Layer 8 of a small transformer language model trained on English Wikipedia (11 layers, counted from 0, width 128).
A neuron's activation on a vector x is GELU(weights . x), where the dot is the dot product.
The model reads these tokens: " Test" "ament" " are" " address" "ed" "," " with" " the" " inc" "arn" "ation" " playing" " the" " central" " role" "." " Also" " included" " are" " two" " app"

The vector x that enters this layer's MLP at each token. A number n stands for (n - 500) times 0.0088.
0 " Test": 490,447,563,408,410,604,453,397,482,446,338,458,536,664,442,620,634,495,398,504,401,416,632,432,582,461,403,593,444,623,550,481,525,528,448,387,487,413,496,450,416,482,431,492,548,469,441,478,517,553,485,555,506,665,313,379,434,606,587,508,340,518,585,549,550,510,430,381,525,463,362,480,516,476,520,460,522,596,570,429,742,546,487,504,432,476,513,432,621,479,496,431,416,499,509,459,429,513,435,604,441,542,417,524,484,515,546,555,677,545,640,440,492,923,743,423,297,482,494,448,492,654,488,499,433,426,415,500
1 "ament": 495,436,571,453,450,550,427,406,400,493,307,397,583,600,410,506,630,534,412,482,392,424,618,551,547,468,414,528,413,669,502,527,423,483,419,291,526,457,494,492,484,496,481,490,543,438,406,567,549,519,488,599,527,720,357,420,507,582,554,547,381,524,616,540,525,509,423,377,527,373,410,463,515,454,508,459,529,512,543,451,651,510,466,463,393,523,488,461,563,384,550,392,505,517,477,497,442,544,462,619,424,510,404,539,530,509,585,543,659,533,608,455,504,956,685,451,406,491,492,461,568,579,479,479,477,535,457,417
2 " are": 475,471,498,428,433,554,428,395,437,534,373,381,607,526,455,469,586,564,377,504,463,399,625,577,492,509,423,544,468,623,487,508,482,506,429,231,448,478,544,472,606,472,428,523,528,448,462,603,595,487,459,566,495,821,309,424,505,569,570,587,429,488,566,512,461,490,485,473,574,427,341,399,531,406,450,500,531,466,536,455,575,582,472,411,416,556,458,440,549,432,517,370,584,576,441,390,495,507,443,596,470,534,424,565,569,523,518,572,601,524,584,510,485,952,600,437,427,475,540,456,578,482,504,530,451,510,518,423
3 " address": 556,534,551,434,429,700,468,443,525,563,392,403,441,537,409,486,624,527,440,498,529,398,517,600,538,506,423,624,454,622,508,497,580,548,300,224,319,552,542,348,440,545,432,452,550,507,420,558,596,461,466,593,513,779,341,450,545,618,539,518,380,575,535,458,471,468,395,370,573,359,208,446,477,496,494,518,462,463,506,456,643,565,501,455,478,584,433,506,457,451,442,575,506,472,518,469,384,341,384,558,480,528,396,533,574,683,629,553,678,591,671,492,622,851,539,456,466,466,581,433,617,508,407,522,374,422,523,480
4 "ed": 440,519,516,449,453,620,470,462,459,371,324,476,400,465,460,507,571,557,392,494,503,480,610,557,468,378,388,624,479,603,504,530,488,569,441,291,375,492,503,458,488,535,457,538,537,501,544,550,496,479,527,529,500,816,315,483,412,591,514,512,410,517,462,441,463,601,512,401,550,384,251,460,432,453,439,512,501,510,444,402,623,503,571,492,411,550,547,500,507,438,510,500,488,479,472,471,437,433,486,496,465,512,388,527,600,542,526,678,628,597,592,518,543,944,611,434,558,459,504,429,698,531,488,539,533,484,438,462
5 ",": 474,492,513,447,479,508,415,358,435,526,369,327,594,494,446,466,603,540,367,508,478,393,645,551,571,464,454,536,461,684,453,539,496,470,444,234,441,508,584,431,609,535,458,519,515,431,455,633,614,447,473,545,475,769,338,438,540,550,576,571,470,478,535,547,449,473,492,480,497,436,371,428,515,453,418,439,524,474,581,427,527,571,435,440,407,554,492,419,574,462,569,427,560,531,465,415,508,560,439,564,452,534,378,487,539,547,538,568,623,538,615,523,450,957,591,406,413,489,514,459,589,499,495,531,485,548,465,449
6 " with": 544,507,511,494,535,521,476,366,480,588,384,398,572,469,397,464,517,566,403,445,565,380,577,577,516,477,470,548,430,622,459,589,477,512,400,200,422,527,546,458,587,562,486,491,499,443,507,598,590,451,446,523,495,761,443,400,555,587,500,593,428,573,478,478,355,475,439,448,601,550,303,417,520,534,459,475,507,448,484,434,501,587,518,428,476,595,450,446,570,410,493,435,573,530,436,391,455,489,424,531,527,583,417,553,585,506,521,529,613,552,522,618,515,970,618,357,441,527,472,478,514,442,517,539,450,412,458,496
7 " the": 517,491,521,527,494,527,461,387,459,596,462,398,628,544,467,487,526,570,418,427,531,414,575,612,573,489,405,511,484,618,506,558,501,540,422,314,459,525,555,378,613,514,422,506,481,454,507,532,590,495,478,514,453,837,357,473,472,519,531,503,414,462,476,550,413,510,453,449,487,436,319,422,500,554,431,469,441,425,518,477,520,540,451,477,443,580,515,395,568,427,521,385,570,437,491,361,429,494,449,453,480,478,416,491,569,568,533,550,617,508,572,599,501,973,694,419,489,529,482,426,561,492,487,489,500,467,515,501
8 " inc": 584,460,515,409,455,581,430,290,425,535,465,394,558,618,524,489,613,600,335,457,462,372,616,626,576,449,229,551,400,594,457,500,577,444,295,318,409,509,474,387,590,465,483,474,562,529,470,622,661,492,432,522,590,759,332,470,406,590,562,701,409,480,481,399,371,476,404,498,524,301,390,488,490,655,466,473,445,545,344,498,568,500,468,513,488,494,486,309,627,464,527,462,483,401,521,386,502,471,534,601,441,615,431,458,594,678,626,578,751,480,519,692,608,761,627,429,381,525,459,339,505,471,623,568,464,428,624,546
9 "arn": 471,487,519,477,390,654,554,405,497,664,475,465,574,512,435,574,651,537,411,512,427,371,388,531,481,519,374,422,476,594,411,543,621,418,284,378,443,482,496,424,455,629,402,465,660,623,429,455,690,491,508,691,566,654,329,520,577,644,673,593,423,685,440,316,394,523,376,469,501,409,235,526,443,415,441,603,452,500,320,352,680,593,414,606,429,471,432,534,624,520,463,555,332,503,474,319,550,371,373,425,571,547,385,395,609,533,626,507,721,616,584,539,488,737,628,412,468,577,520,344,587,661,557,588,392,442,479,542
10 "ation": 429,511,629,522,457,586,518,427,458,499,498,430,505,536,476,651,604,556,441,467,404,459,457,538,529,469,351,417,402,630,466,516,424,543,302,250,410,461,417,440,509,501,373,533,548,693,612,428,579,622,581,473,521,679,297,543,420,567,592,466,381,479,478,501,459,520,520,446,417,370,204,489,462,532,574,581,399,541,343,411,601,437,551,462,510,479,553,499,601,398,466,550,553,458,537,445,472,389,360,446,547,460,443,483,553,464,554,623,652,596,607,513,445,887,744,541,568,390,558,465,491,597,515,557,501,595,472,441
11 " playing": 488,425,563,434,483,667,543,394,407,590,391,512,512,550,467,483,553,656,380,428,510,485,600,323,484,573,354,561,387,557,562,450,607,576,374,280,372,428,487,419,434,453,522,714,490,579,642,594,564,538,583,502,497,735,271,548,518,668,509,484,489,610,499,492,449,455,462,459,456,441,151,435,495,468,564,520,473,519,451,477,474,451,497,453,429,499,382,525,624,431,478,557,562,430,513,532,463,462,455,571,447,491,374,564,458,547,595,655,631,525,554,459,313,858,650,415,483,527,530,370,525,537,668,437,515,465,383,487
12 " the": 527,486,485,539,550,593,536,435,434,546,467,499,609,524,594,606,475,596,423,412,512,459,615,594,526,474,383,590,489,480,554,510,583,548,471,363,473,457,540,386,605,468,491,644,473,538,468,530,597,499,433,510,486,871,364,534,393,538,463,426,408,501,443,494,487,454,483,411,439,433,325,414,495,491,487,402,398,493,527,470,547,493,498,487,392,448,390,398,582,411,476,442,550,452,481,446,434,494,511,515,418,516,361,468,541,607,491,528,606,427,510,513,513,962,665,455,528,534,440,448,573,484,531,453,483,516,495,476
13 " central": 593,486,556,445,615,560,451,440,439,647,460,485,579,624,558,625,607,573,522,437,536,366,603,546,597,484,267,625,495,598,489,404,660,433,430,334,370,498,465,411,673,538,454,551,544,512,340,578,602,491,522,478,555,785,370,503,433,450,511,490,402,522,470,430,525,411,351,414,509,263,297,530,483,494,523,415,470,577,480,452,527,517,514,533,362,461,492,430,534,321,509,445,443,373,493,488,399,548,505,561,472,498,349,463,523,574,500,597,716,501,523,544,640,873,598,448,492,509,520,454,449,466,563,469,455,428,495,503
14 " role": 492,631,532,472,531,527,481,424,472,564,399,517,632,487,499,698,718,525,367,482,475,343,616,508,616,460,284,512,431,575,454,420,579,568,406,251,395,424,577,476,458,450,532,549,433,649,421,616,558,524,567,614,672,663,351,459,367,556,609,522,471,557,489,302,384,485,390,454,390,311,228,481,502,605,478,579,471,492,556,494,630,503,435,503,546,318,337,531,617,286,539,584,667,372,506,448,660,428,424,523,501,575,340,455,492,439,553,581,731,433,620,500,444,747,706,488,479,565,528,480,531,542,593,436,467,389,460,445
15 ".": 468,472,490,435,471,530,418,340,448,553,321,329,585,518,457,480,602,533,352,487,482,412,635,525,592,438,462,532,462,707,443,530,502,476,454,219,472,510,571,474,583,554,465,563,528,435,441,633,618,472,443,545,484,767,327,430,550,533,594,581,491,494,552,553,465,493,487,462,515,401,361,434,487,418,439,431,551,487,590,416,522,565,420,464,449,562,472,426,580,443,592,408,572,519,434,410,526,570,454,572,432,536,411,508,560,553,487,532,631,551,579,509,477,939,597,435,359,511,482,422,584,524,485,524,492,529,456,466
16 " Also": 433,459,512,432,507,504,471,315,410,541,352,475,591,478,438,501,483,557,333,373,517,379,521,600,492,393,315,592,455,489,433,471,508,623,374,222,411,581,596,414,614,543,519,512,533,511,538,590,586,499,481,558,538,784,354,468,455,506,416,565,422,510,619,577,485,589,440,497,566,467,298,434,573,488,464,576,466,479,553,512,613,628,435,543,529,577,345,394,591,485,555,482,614,572,375,404,438,524,520,558,489,454,354,491,547,480,430,596,593,504,536,497,478,910,595,510,473,529,561,504,548,471,534,455,435,503,391,606
17 " included": 514,513,553,490,453,672,512,417,394,538,322,446,482,424,423,502,555,571,302,404,498,426,516,583,592,415,408,617,435,537,363,490,530,547,532,268,433,543,562,474,618,504,420,500,584,486,514,533,527,405,552,560,486,706,409,400,534,593,520,528,435,582,497,544,418,488,509,407,604,390,236,407,442,424,466,497,469,484,485,433,555,604,441,471,392,522,470,567,632,438,497,515,573,596,415,481,421,482,495,526,449,489,434,559,587,584,506,677,614,524,485,605,549,935,588,450,495,456,599,506,618,491,484,423,473,448,319,546
18 " are": 368,436,552,482,489,563,539,406,430,567,323,407,588,508,450,492,554,625,376,458,504,442,558,578,501,484,373,627,379,529,468,420,500,576,461,183,391,538,528,515,632,481,467,562,477,544,549,556,603,417,468,530,543,822,313,392,496,549,537,540,420,503,554,472,440,485,498,459,634,497,338,391,550,399,416,568,412,424,519,483,582,571,501,494,425,600,458,511,538,407,426,417,608,543,448,379,489,417,436,557,524,487,490,584,589,525,459,575,663,496,548,581,547,910,588,407,437,530,519,510,529,410,561,489,424,460,549,504
19 " two": 504,480,535,519,418,637,504,460,436,480,441,393,536,586,488,516,460,616,425,481,597,463,558,522,470,407,352,590,469,526,524,528,497,545,505,225,376,590,551,429,652,528,459,468,529,446,556,570,582,472,484,512,574,872,402,432,519,562,519,477,419,566,440,456,406,498,395,419,573,300,308,457,541,355,410,530,326,469,560,450,528,569,457,497,493,567,473,545,567,392,480,488,527,542,436,334,427,467,477,486,535,544,370,491,554,608,511,584,660,450,558,565,533,899,640,457,488,496,562,461,553,445,475,510,407,507,585,511
20 " app": 506,489,633,433,405,644,558,434,453,453,337,416,594,637,478,496,647,499,383,505,488,500,616,548,662,598,359,496,408,550,421,401,535,554,359,262,392,625,523,373,620,425,465,483,503,543,487,634,689,465,495,456,551,764,489,284,467,587,602,518,376,507,549,438,495,429,499,318,557,354,330,504,450,512,447,432,253,475,464,369,757,703,530,564,482,473,446,372,663,492,557,567,353,396,480,486,431,459,420,583,507,602,424,466,552,598,619,549,731,439,583,663,531,747,616,447,492,533,522,365,533,473,446,455,375,413,522,537

Each question shows the input weights of one neuron of the MLP. A number n stands for (n - 500) times 0.003.

n197: 514,563,491,432,620,409,521,558,400,530,515,728,549,524,361,573,347,428,493,491,599,468,417,498,429,479,425,533,537,437,548,493,569,517,495,533,413,430,515,534,417,522,598,452,366,511,514,662,449,459,354,452,602,594,516,450,562,446,475,668,543,491,457,416,589,559,475,333,553,548,481,542,555,521,502,583,576,410,583,601,512,363,534,495,500,480,451,484,528,423,619,519,475,488,346,534,602,592,516,696,574,491,399,467,512,468,396,467,656,559,514,473,312,528,579,441,429,345,405,442,488,533,562,500,608,356,568,459
Which token does this neuron like most? 14 " role"

n511: 390,569,497,329,469,422,541,430,415,604,515,456,535,417,407,489,447,392,508,518,354,484,546,455,560,444,738,376,536,598,469,435,545,722,584,502,484,430,525,373,571,589,458,757,470,356,341,623,545,481,552,325,511,467,513,627,466,442,552,555,557,574,487,457,541,531,483,625,534,336,572,564,386,466,426,385,542,473,536,533,373,564,424,495,552,399,619,560,579,598,557,576,617,469,521,305,549,492,510,495,557,400,410,600,569,528,489,424,359,590,356,373,446,557,509,561,440,487,365,463,593,508,562,548,706,492,609,334
On which two tokens does it fire most, strongest first? 15 ".", 5 ","

n154: 685,455,375,445,569,468,574,452,683,588,445,452,593,547,495,390,556,453,625,545,631,638,485,482,466,586,508,437,384,590,379,617,527,526,560,502,543,590,241,449,455,394,425,534,613,502,420,511,544,606,686,460,451,553,421,408,601,420,432,472,503,555,568,518,509,407,389,512,591,393,524,523,370,512,433,436,591,458,507,707,508,574,556,694,617,437,508,571,531,378,437,387,532,470,477,427,538,599,515,478,374,500,580,269,468,545,598,554,546,507,558,533,634,359,470,471,437,480,505,564,536,430,294,309,500,482,486,418
On which three tokens does it fire most, strongest first? 13 " central", 20 " app", 3 " address"

n170: 436,355,423,490,500,357,445,479,534,549,367,559,481,601,529,514,442,592,510,557,614,386,472,442,472,383,369,468,534,487,505,402,525,440,550,393,619,374,456,448,614,423,400,473,351,510,500,361,522,484,610,530,548,419,524,376,583,587,368,451,415,392,543,565,454,541,436,664,251,725,445,468,419,438,632,578,591,449,449,432,666,431,535,455,614,413,460,533,367,604,492,500,566,554,529,373,551,596,613,460,560,485,440,570,588,570,513,477,578,589,713,385,597,510,519,662,690,531,562,518,365,593,611,320,508,524,469,568
On which three tokens does it fire most, strongest first? 16 " Also", 10 "ation", 14 " role"

n347: 718,500,378,613,522,312,415,684,503,456,500,607,445,497,426,294,484,362,356,494,432,453,592,584,433,399,337,563,519,455,651,490,521,547,670,503,415,551,554,497,370,361,523,520,752,463,563,284,412,281,370,430,225,493,510,418,405,484,532,315,330,470,507,592,474,553,607,519,595,464,627,484,649,494,613,494,642,828,423,487,478,202,420,558,287,418,477,567,578,553,516,424,605,559,523,628,721,565,411,460,448,479,533,549,443,503,432,737,638,434,721,613,536,481,566,481,491,610,461,548,545,448,414,471,426,408,544,381
Which token does this neuron like most? 0 " Test"

n406: 533,568,618,674,571,484,567,271,500,451,543,570,366,421,487,443,418,551,658,434,447,658,550,439,529,559,450,502,530,485,457,444,636,542,436,407,447,391,555,473,494,463,496,538,650,515,549,457,469,549,426,471,491,487,476,531,502,430,530,531,237,514,566,529,498,485,490,395,468,562,557,539,509,546,409,582,515,496,521,480,441,461,471,500,580,537,663,438,527,484,383,431,601,591,469,409,466,441,461,525,398,535,516,547,638,491,390,619,525,479,545,398,513,447,558,447,605,451,504,433,408,443,382,555,492,511,423,413
Which token does this neuron like most? 10 "ation"

n411: 612,485,569,403,535,427,513,374,593,428,612,477,507,626,647,480,538,486,448,426,643,468,543,500,525,428,657,351,498,439,451,659,392,562,475,614,472,568,473,485,495,482,483,498,456,573,470,640,502,481,495,451,490,478,505,456,572,330,523,515,505,504,539,367,461,436,355,410,528,553,547,476,354,539,483,591,490,495,423,585,632,623,580,510,526,591,498,507,575,424,419,454,580,510,445,391,522,732,398,590,513,395,304,423,392,449,624,557,451,507,539,343,454,488,328,426,462,447,488,554,536,548,515,574,548,546,524,502
Which token does this neuron like most? 5 ","

n176: 442,486,445,487,427,600,578,588,332,577,621,574,440,587,552,517,379,470,492,476,414,601,534,495,526,462,508,452,423,592,463,483,464,419,382,492,505,379,466,435,445,419,454,472,625,458,492,385,497,441,447,483,292,327,632,536,701,549,508,527,553,530,627,475,619,592,363,431,457,180,619,432,332,498,581,379,720,442,513,575,508,495,366,560,468,645,541,490,439,522,450,539,471,604,517,648,510,404,430,379,359,472,487,566,571,452,505,455,606,647,706,381,533,564,384,577,418,352,561,648,505,574,592,574,583,453,458,383
Which token does this neuron like most? 1 "ament"

n94: 459,465,468,646,538,410,474,470,419,505,500,430,450,658,502,525,299,546,559,393,545,507,477,424,430,550,500,498,570,483,504,488,518,446,611,496,444,386,400,376,523,643,426,386,626,567,401,365,619,507,477,544,378,461,488,434,512,379,491,554,597,396,580,592,461,456,521,486,568,705,443,495,610,433,562,491,580,570,534,669,434,566,324,393,418,568,469,425,645,333,402,432,454,579,546,498,520,582,625,529,508,500,581,357,522,544,615,440,462,512,481,492,394,561,485,502,538,491,498,479,486,708,442,459,641,490,541,495
On which token does it fire most, and how strongly? 7 " the", at about 0.82

n466: 510,574,526,426,517,583,478,507,680,435,582,586,340,473,559,369,505,320,583,500,570,454,366,522,390,423,518,604,409,426,420,465,405,473,407,377,399,469,572,467,450,493,547,477,385,521,483,429,412,538,350,576,338,717,446,495,546,326,510,519,629,589,445,445,589,622,507,506,563,368,559,522,586,429,684,473,511,490,552,465,495,471,404,488,378,393,542,610,576,556,517,598,491,434,654,554,480,582,465,456,500,486,500,510,605,524,747,532,505,426,497,516,433,442,408,532,467,493,555,644,436,493,641,488,571,553,563,384
Which token does this neuron like most? 3 " address"

n168: 395,534,608,449,413,442,385,570,525,728,560,678,428,521,452,396,524,585,528,479,407,672,446,509,378,416,493,415,423,599,556,424,453,552,307,522,507,603,465,545,541,358,467,614,522,505,401,537,554,541,438,544,467,468,540,638,575,500,463,433,505,432,449,483,532,350,489,579,439,490,594,510,515,446,590,408,592,565,580,573,467,532,375,521,400,513,612,541,556,554,400,711,450,444,536,400,507,603,550,604,575,410,520,531,559,500,510,578,448,645,510,427,563,560,523,419,432,655,418,472,471,481,481,424,434,354,489,583
On which token does it fire most, and how strongly? 11 " playing", at about 1.2

n124: 475,497,387,600,457,493,521,483,560,462,632,574,402,527,461,268,485,485,548,555,603,488,605,456,384,382,513,461,676,573,577,510,470,540,469,332,555,446,495,477,533,495,551,565,470,380,509,382,429,598,545,477,539,400,553,505,464,463,478,423,359,525,574,500,646,386,463,550,474,725,546,566,472,611,366,459,464,502,500,618,461,550,397,620,323,448,602,600,562,470,521,376,500,427,433,551,500,552,509,523,381,611,502,485,705,374,402,572,505,460,413,495,418,567,483,429,502,708,557,502,622,505,545,568,400,552,555,415
Which token does this neuron like most? 6 " with"

n369: 627,560,374,301,603,567,483,603,436,608,585,406,469,623,510,391,407,508,531,433,641,462,398,464,440,521,603,498,571,578,446,452,418,595,693,532,459,456,475,593,412,446,479,257,544,652,497,513,438,503,403,460,556,374,370,489,397,539,503,489,404,471,428,559,395,426,493,443,467,481,427,563,462,414,351,322,521,553,317,543,586,533,688,385,511,494,620,505,488,554,464,615,279,603,561,538,645,482,585,542,616,532,559,457,546,531,584,658,517,551,444,603,564,474,495,479,490,398,431,409,644,521,422,610,650,449,521,419
On which two tokens does it fire most, strongest first? 4 "ed", 9 "arn"

n35: 497,477,521,476,610,316,551,250,612,424,306,615,441,350,528,432,580,402,574,327,448,600,361,553,385,531,574,608,509,429,511,350,697,359,461,503,430,638,588,555,395,515,574,551,439,377,410,500,383,532,605,506,659,159,679,478,546,540,476,530,360,514,793,424,782,382,531,514,439,399,468,516,519,492,416,650,369,447,595,462,472,514,577,568,651,450,497,562,709,404,494,335,533,473,663,585,471,503,527,376,463,541,480,478,390,421,619,537,394,521,452,493,292,612,539,578,476,400,544,497,407,653,414,481,432,579,576,500
On which token does it fire most, and how strongly? 14 " role", at about 0.21

n447: 338,430,500,618,378,506,528,467,563,566,463,596,647,489,373,353,475,575,372,541,405,492,586,646,668,548,581,511,530,522,503,480,433,633,631,447,525,339,559,494,530,431,315,342,441,364,424,526,577,590,509,613,614,477,441,647,550,624,293,500,594,427,440,586,410,588,558,422,525,589,661,418,535,410,615,586,468,423,513,431,326,482,500,571,311,512,382,666,437,427,519,405,768,596,537,518,419,554,334,537,473,572,383,586,424,420,562,417,390,475,442,587,323,489,545,608,572,588,646,341,427,568,552,587,503,558,503,526
Which token does this neuron like most? 2 " are"

n222: 527,506,495,715,617,308,470,585,600,416,543,490,451,584,346,506,535,388,489,450,673,492,423,626,436,663,572,513,516,658,498,514,556,441,491,452,590,489,494,258,389,324,363,527,511,443,620,511,307,497,509,478,411,475,591,660,532,460,434,523,627,487,464,387,662,544,534,655,545,361,503,357,619,358,438,433,448,408,546,577,580,505,356,368,485,331,409,569,573,511,461,459,438,555,500,613,463,484,515,510,299,525,497,519,396,626,462,580,617,495,533,520,533,492,390,400,528,537,585,548,648,332,453,551,495,426,517,608
Which token does this neuron like most? 3 " address"

n180: 565,488,583,642,557,458,579,459,483,434,478,511,528,405,386,536,326,514,583,561,566,597,493,618,535,582,423,424,687,362,504,543,601,418,546,406,468,451,556,563,438,450,636,396,466,399,502,569,611,664,513,443,628,581,445,476,489,539,520,518,470,509,559,363,433,601,479,588,548,434,534,363,498,460,553,591,545,479,547,372,459,375,469,521,525,446,680,520,491,405,374,446,422,416,376,466,526,495,423,592,520,539,563,406,589,430,556,432,357,484,621,399,364,498,447,526,425,399,526,502,426,530,448,549,480,441,466,457
Which token does this neuron like most? 19 " two"

n327: 538,539,353,324,554,436,579,354,476,469,516,517,391,555,448,440,571,474,710,576,470,511,514,714,321,566,382,484,374,440,593,368,384,456,467,573,606,445,443,473,599,586,355,678,420,461,503,432,557,638,381,494,451,568,647,371,556,437,374,608,435,551,639,742,448,528,264,678,413,541,497,609,435,557,531,418,518,546,475,553,523,387,491,603,509,488,509,541,481,538,375,345,500,585,486,317,587,497,391,486,472,646,594,564,455,648,572,412,592,685,631,494,494,419,477,445,449,581,413,327,443,555,626,629,508,588,523,612
On which token does it fire most, and how strongly? 8 " inc", at about 3.5

n397: 469,506,557,374,580,511,299,431,375,607,597,448,570,697,565,412,358,486,603,484,577,541,302,508,559,525,500,697,582,590,657,376,442,508,388,519,365,661,482,403,449,492,539,703,634,633,590,407,473,537,387,558,542,560,461,552,483,553,494,400,633,497,243,514,663,541,422,494,580,523,555,413,451,444,494,569,493,528,495,503,438,445,471,627,567,396,424,641,398,532,445,365,505,521,497,391,562,625,615,345,564,553,484,557,628,437,503,312,394,598,365,536,580,481,478,579,431,391,574,514,486,407,279,399,438,583,579,333
On which token does it fire most, and how strongly? 19 " two", at about 0.95

n153: 419,334,345,568,717,383,554,253,611,452,552,480,476,615,643,445,448,276,669,323,456,497,433,448,414,412,547,415,588,497,509,461,503,639,559,530,435,507,544,383,611,604,417,368,602,470,446,446,424,432,576,511,433,24,483,521,459,451,609,515,448,286,730,472,503,547,531,717,326,553,370,181,568,589,608,600,546,405,660,378,695,491,428,626,504,741,538,454,565,543,517,400,657,485,504,657,584,496,377,573,508,457,385,418,591,344,489,592,302,406,607,600,380,650,398,447,328,561,578,573,399,525,554,444,490,793,459,668
On which token does it fire most, and how strongly? 16 " Also", at about 2.8

n236: 564,480,691,397,629,520,384,658,506,609,472,408,506,458,623,422,547,475,552,639,468,590,455,384,318,550,494,599,682,602,400,577,448,429,664,508,519,447,346,459,524,456,428,514,564,368,460,360,445,397,455,617,544,739,627,537,623,420,448,431,512,557,655,585,586,602,458,404,535,486,615,447,400,407,439,585,437,587,524,626,428,602,526,622,266,385,475,566,383,712,549,452,340,352,497,439,569,475,487,484,365,574,531,514,465,486,467,406,468,449,429,547,503,421,667,430,471,581,452,627,458,472,420,542,306,511,475,608
Which token does this neuron like most? 13 " central"

n502: 402,464,644,324,455,509,217,469,533,601,580,494,351,623,629,470,489,401,506,517,554,617,412,611,484,437,556,438,536,645,472,482,481,568,542,659,536,479,278,617,503,460,486,392,372,622,442,521,605,532,394,559,329,518,543,588,497,506,520,484,423,641,404,398,526,469,505,536,438,491,663,583,362,261,526,438,586,431,508,553,483,526,388,394,317,616,509,693,484,358,439,491,599,552,349,272,418,540,475,590,543,543,468,552,414,614,457,531,533,464,579,454,657,500,492,780,562,647,448,548,351,440,359,503,590,433,557,415
Which token does this neuron like most? 13 " central"

n198: 505,503,505,318,465,575,426,372,466,487,487,584,497,514,524,511,430,453,414,579,523,529,549,484,385,516,726,520,532,551,313,453,451,606,691,485,444,474,398,466,479,424,532,597,514,343,663,466,633,389,571,389,546,469,524,591,676,343,505,635,538,515,571,415,372,602,405,544,484,547,489,516,461,512,570,430,650,582,492,308,532,510,533,381,436,405,624,513,470,494,563,420,523,373,382,523,518,563,528,503,447,270,525,382,584,616,492,681,564,474,691,460,486,500,606,402,256,629,497,492,514,394,461,508,643,464,621,428
Which token does this neuron like most? 15 "."

n14: 493,431,573,618,511,439,543,617,619,540,566,475,470,477,438,565,339,614,561,417,539,431,498,436,602,491,434,427,487,425,440,505,444,492,531,457,572,502,639,591,478,438,539,416,490,360,533,410,476,488,600,436,307,512,518,540,455,477,473,475,266,536,300,558,467,449,502,518,639,646,593,539,401,327,505,475,472,505,520,561,470,568,411,383,559,395,404,487,633,450,560,374,416,439,493,462,519,606,424,507,552,433,524,544,414,469,493,374,463,411,432,571,507,554,520,475,582,433,605,482,544,696,514,509,520,603,515,486
On which token does it fire most, and how strongly? 7 " the", at about 0.33

n286: 654,476,515,469,534,316,509,443,516,454,446,469,608,664,403,435,545,544,564,557,509,523,566,372,586,561,509,385,466,494,452,458,634,545,450,553,460,354,538,531,533,498,476,557,491,579,402,509,439,434,399,522,559,443,530,489,527,511,525,458,576,554,489,524,607,669,496,310,456,507,609,580,637,447,487,498,515,496,424,507,526,556,518,360,512,509,425,369,506,562,536,461,514,532,337,383,401,472,529,480,616,411,557,365,473,473,545,512,559,531,493,477,493,447,525,409,581,421,572,393,491,537,524,371,603,509,459,427
On which token does it fire most, and how strongly? 20 " app", at about 1

n400: 257,497,291,472,494,425,444,475,500,553,677,669,352,389,637,372,551,289,463,594,515,592,373,426,505,577,500,638,711,531,536,596,430,477,584,591,522,482,325,331,546,420,475,541,580,464,574,676,605,590,618,447,446,497,309,442,377,571,467,485,537,571,517,520,564,630,467,526,667,471,491,526,576,539,254,587,500,466,620,483,525,643,550,494,497,530,392,578,556,500,583,497,467,727,457,333,542,635,543,454,574,629,481,520,465,492,466,624,524,492,433,479,491,489,336,409,438,478,359,449,497,269,512,472,470,520,567,442
On which two tokens does it fire most, strongest first? 16 " Also", 2 " are"

n162: 575,409,480,415,380,301,400,384,539,427,757,405,500,625,514,563,637,435,400,559,493,385,413,490,292,588,479,307,631,487,445,375,287,469,511,630,444,489,468,602,331,346,463,696,528,536,448,531,459,759,434,545,432,586,417,507,347,416,507,624,514,409,654,654,537,438,349,477,721,671,601,476,590,494,517,543,432,269,390,649,577,497,493,449,376,421,503,484,393,399,369,497,455,719,524,288,422,446,510,385,471,752,579,503,588,510,514,459,542,507,466,453,517,546,270,249,570,579,551,530,770,554,590,551,616,545,770,472
Which token does this neuron like most? 2 " are"

n279: 397,462,413,472,471,316,524,577,534,636,477,464,588,397,676,525,556,483,481,541,333,621,425,546,512,505,452,555,579,651,493,487,417,648,528,484,519,614,459,449,448,445,592,420,508,528,502,558,470,455,492,618,575,397,362,547,452,534,388,511,476,631,611,622,564,581,603,472,421,455,465,368,575,597,524,445,376,448,465,465,585,563,467,305,445,459,527,521,418,535,457,562,493,495,490,536,586,411,514,465,603,458,406,584,624,517,515,529,442,340,373,471,500,436,366,593,442,618,406,481,566,564,305,595,383,605,476,402
Which token does this neuron like most? 16 " Also"

n71: 450,381,540,374,671,470,293,408,328,537,530,580,403,594,382,564,640,440,480,555,649,422,435,480,257,364,600,428,434,441,788,446,517,351,494,558,512,562,383,426,647,464,327,590,469,523,568,409,472,470,269,494,563,428,570,566,648,368,563,497,648,385,494,479,601,503,558,601,523,446,570,364,566,476,559,570,567,453,596,388,638,371,618,600,411,422,412,464,593,597,672,539,599,459,690,555,565,598,553,402,392,531,536,401,567,537,538,429,503,511,356,550,658,575,464,376,478,471,479,275,503,435,485,647,565,410,527,578
Which token does this neuron like most? 8 " inc"

n367: 530,582,535,393,470,514,385,449,375,594,518,500,486,651,387,354,579,626,470,538,326,559,579,514,445,489,528,413,588,675,601,373,474,547,708,415,476,366,443,589,524,580,415,648,451,617,434,491,536,461,596,384,313,469,601,550,489,544,384,476,594,444,520,567,617,409,392,705,422,442,357,588,613,575,714,503,512,511,395,486,443,468,664,558,553,348,508,568,418,373,580,450,655,506,361,555,457,639,521,591,485,539,477,280,551,481,594,431,583,317,525,515,531,409,575,525,560,601,469,527,555,324,466,363,500,570,512,652
On which token does it fire most, and how strongly? 13 " central", at about 2.8

n378: 522,420,589,564,547,485,314,518,391,399,602,457,522,456,684,477,478,691,322,633,388,604,328,606,674,456,413,459,518,694,358,406,431,480,457,590,392,601,388,500,465,428,687,399,504,415,447,367,535,662,416,677,516,134,777,538,670,621,374,373,610,323,548,758,420,639,576,154,464,608,622,552,289,340,368,351,642,393,655,474,493,645,530,592,357,352,438,667,435,421,683,361,496,461,816,635,500,537,559,441,353,573,552,381,534,586,507,572,598,525,522,457,455,590,340,485,559,686,201,358,599,378,530,603,525,560,600,440
Which token does this neuron like most? 1 "ament"

n70: 545,604,395,658,600,370,465,693,432,549,653,340,410,548,585,472,589,695,508,508,548,373,429,537,485,535,470,438,534,540,615,647,477,408,545,440,609,517,567,536,441,289,632,551,561,456,731,426,508,658,318,555,497,552,666,419,424,757,500,514,466,470,419,522,476,492,402,466,586,433,483,543,511,382,616,476,486,492,439,475,476,583,443,473,466,503,537,457,361,432,570,403,421,599,581,433,490,508,485,429,285,565,425,457,439,404,580,451,480,459,587,449,557,482,345,580,606,490,427,663,556,569,470,463,475,500,558,500
Which token does this neuron like most? 19 " two"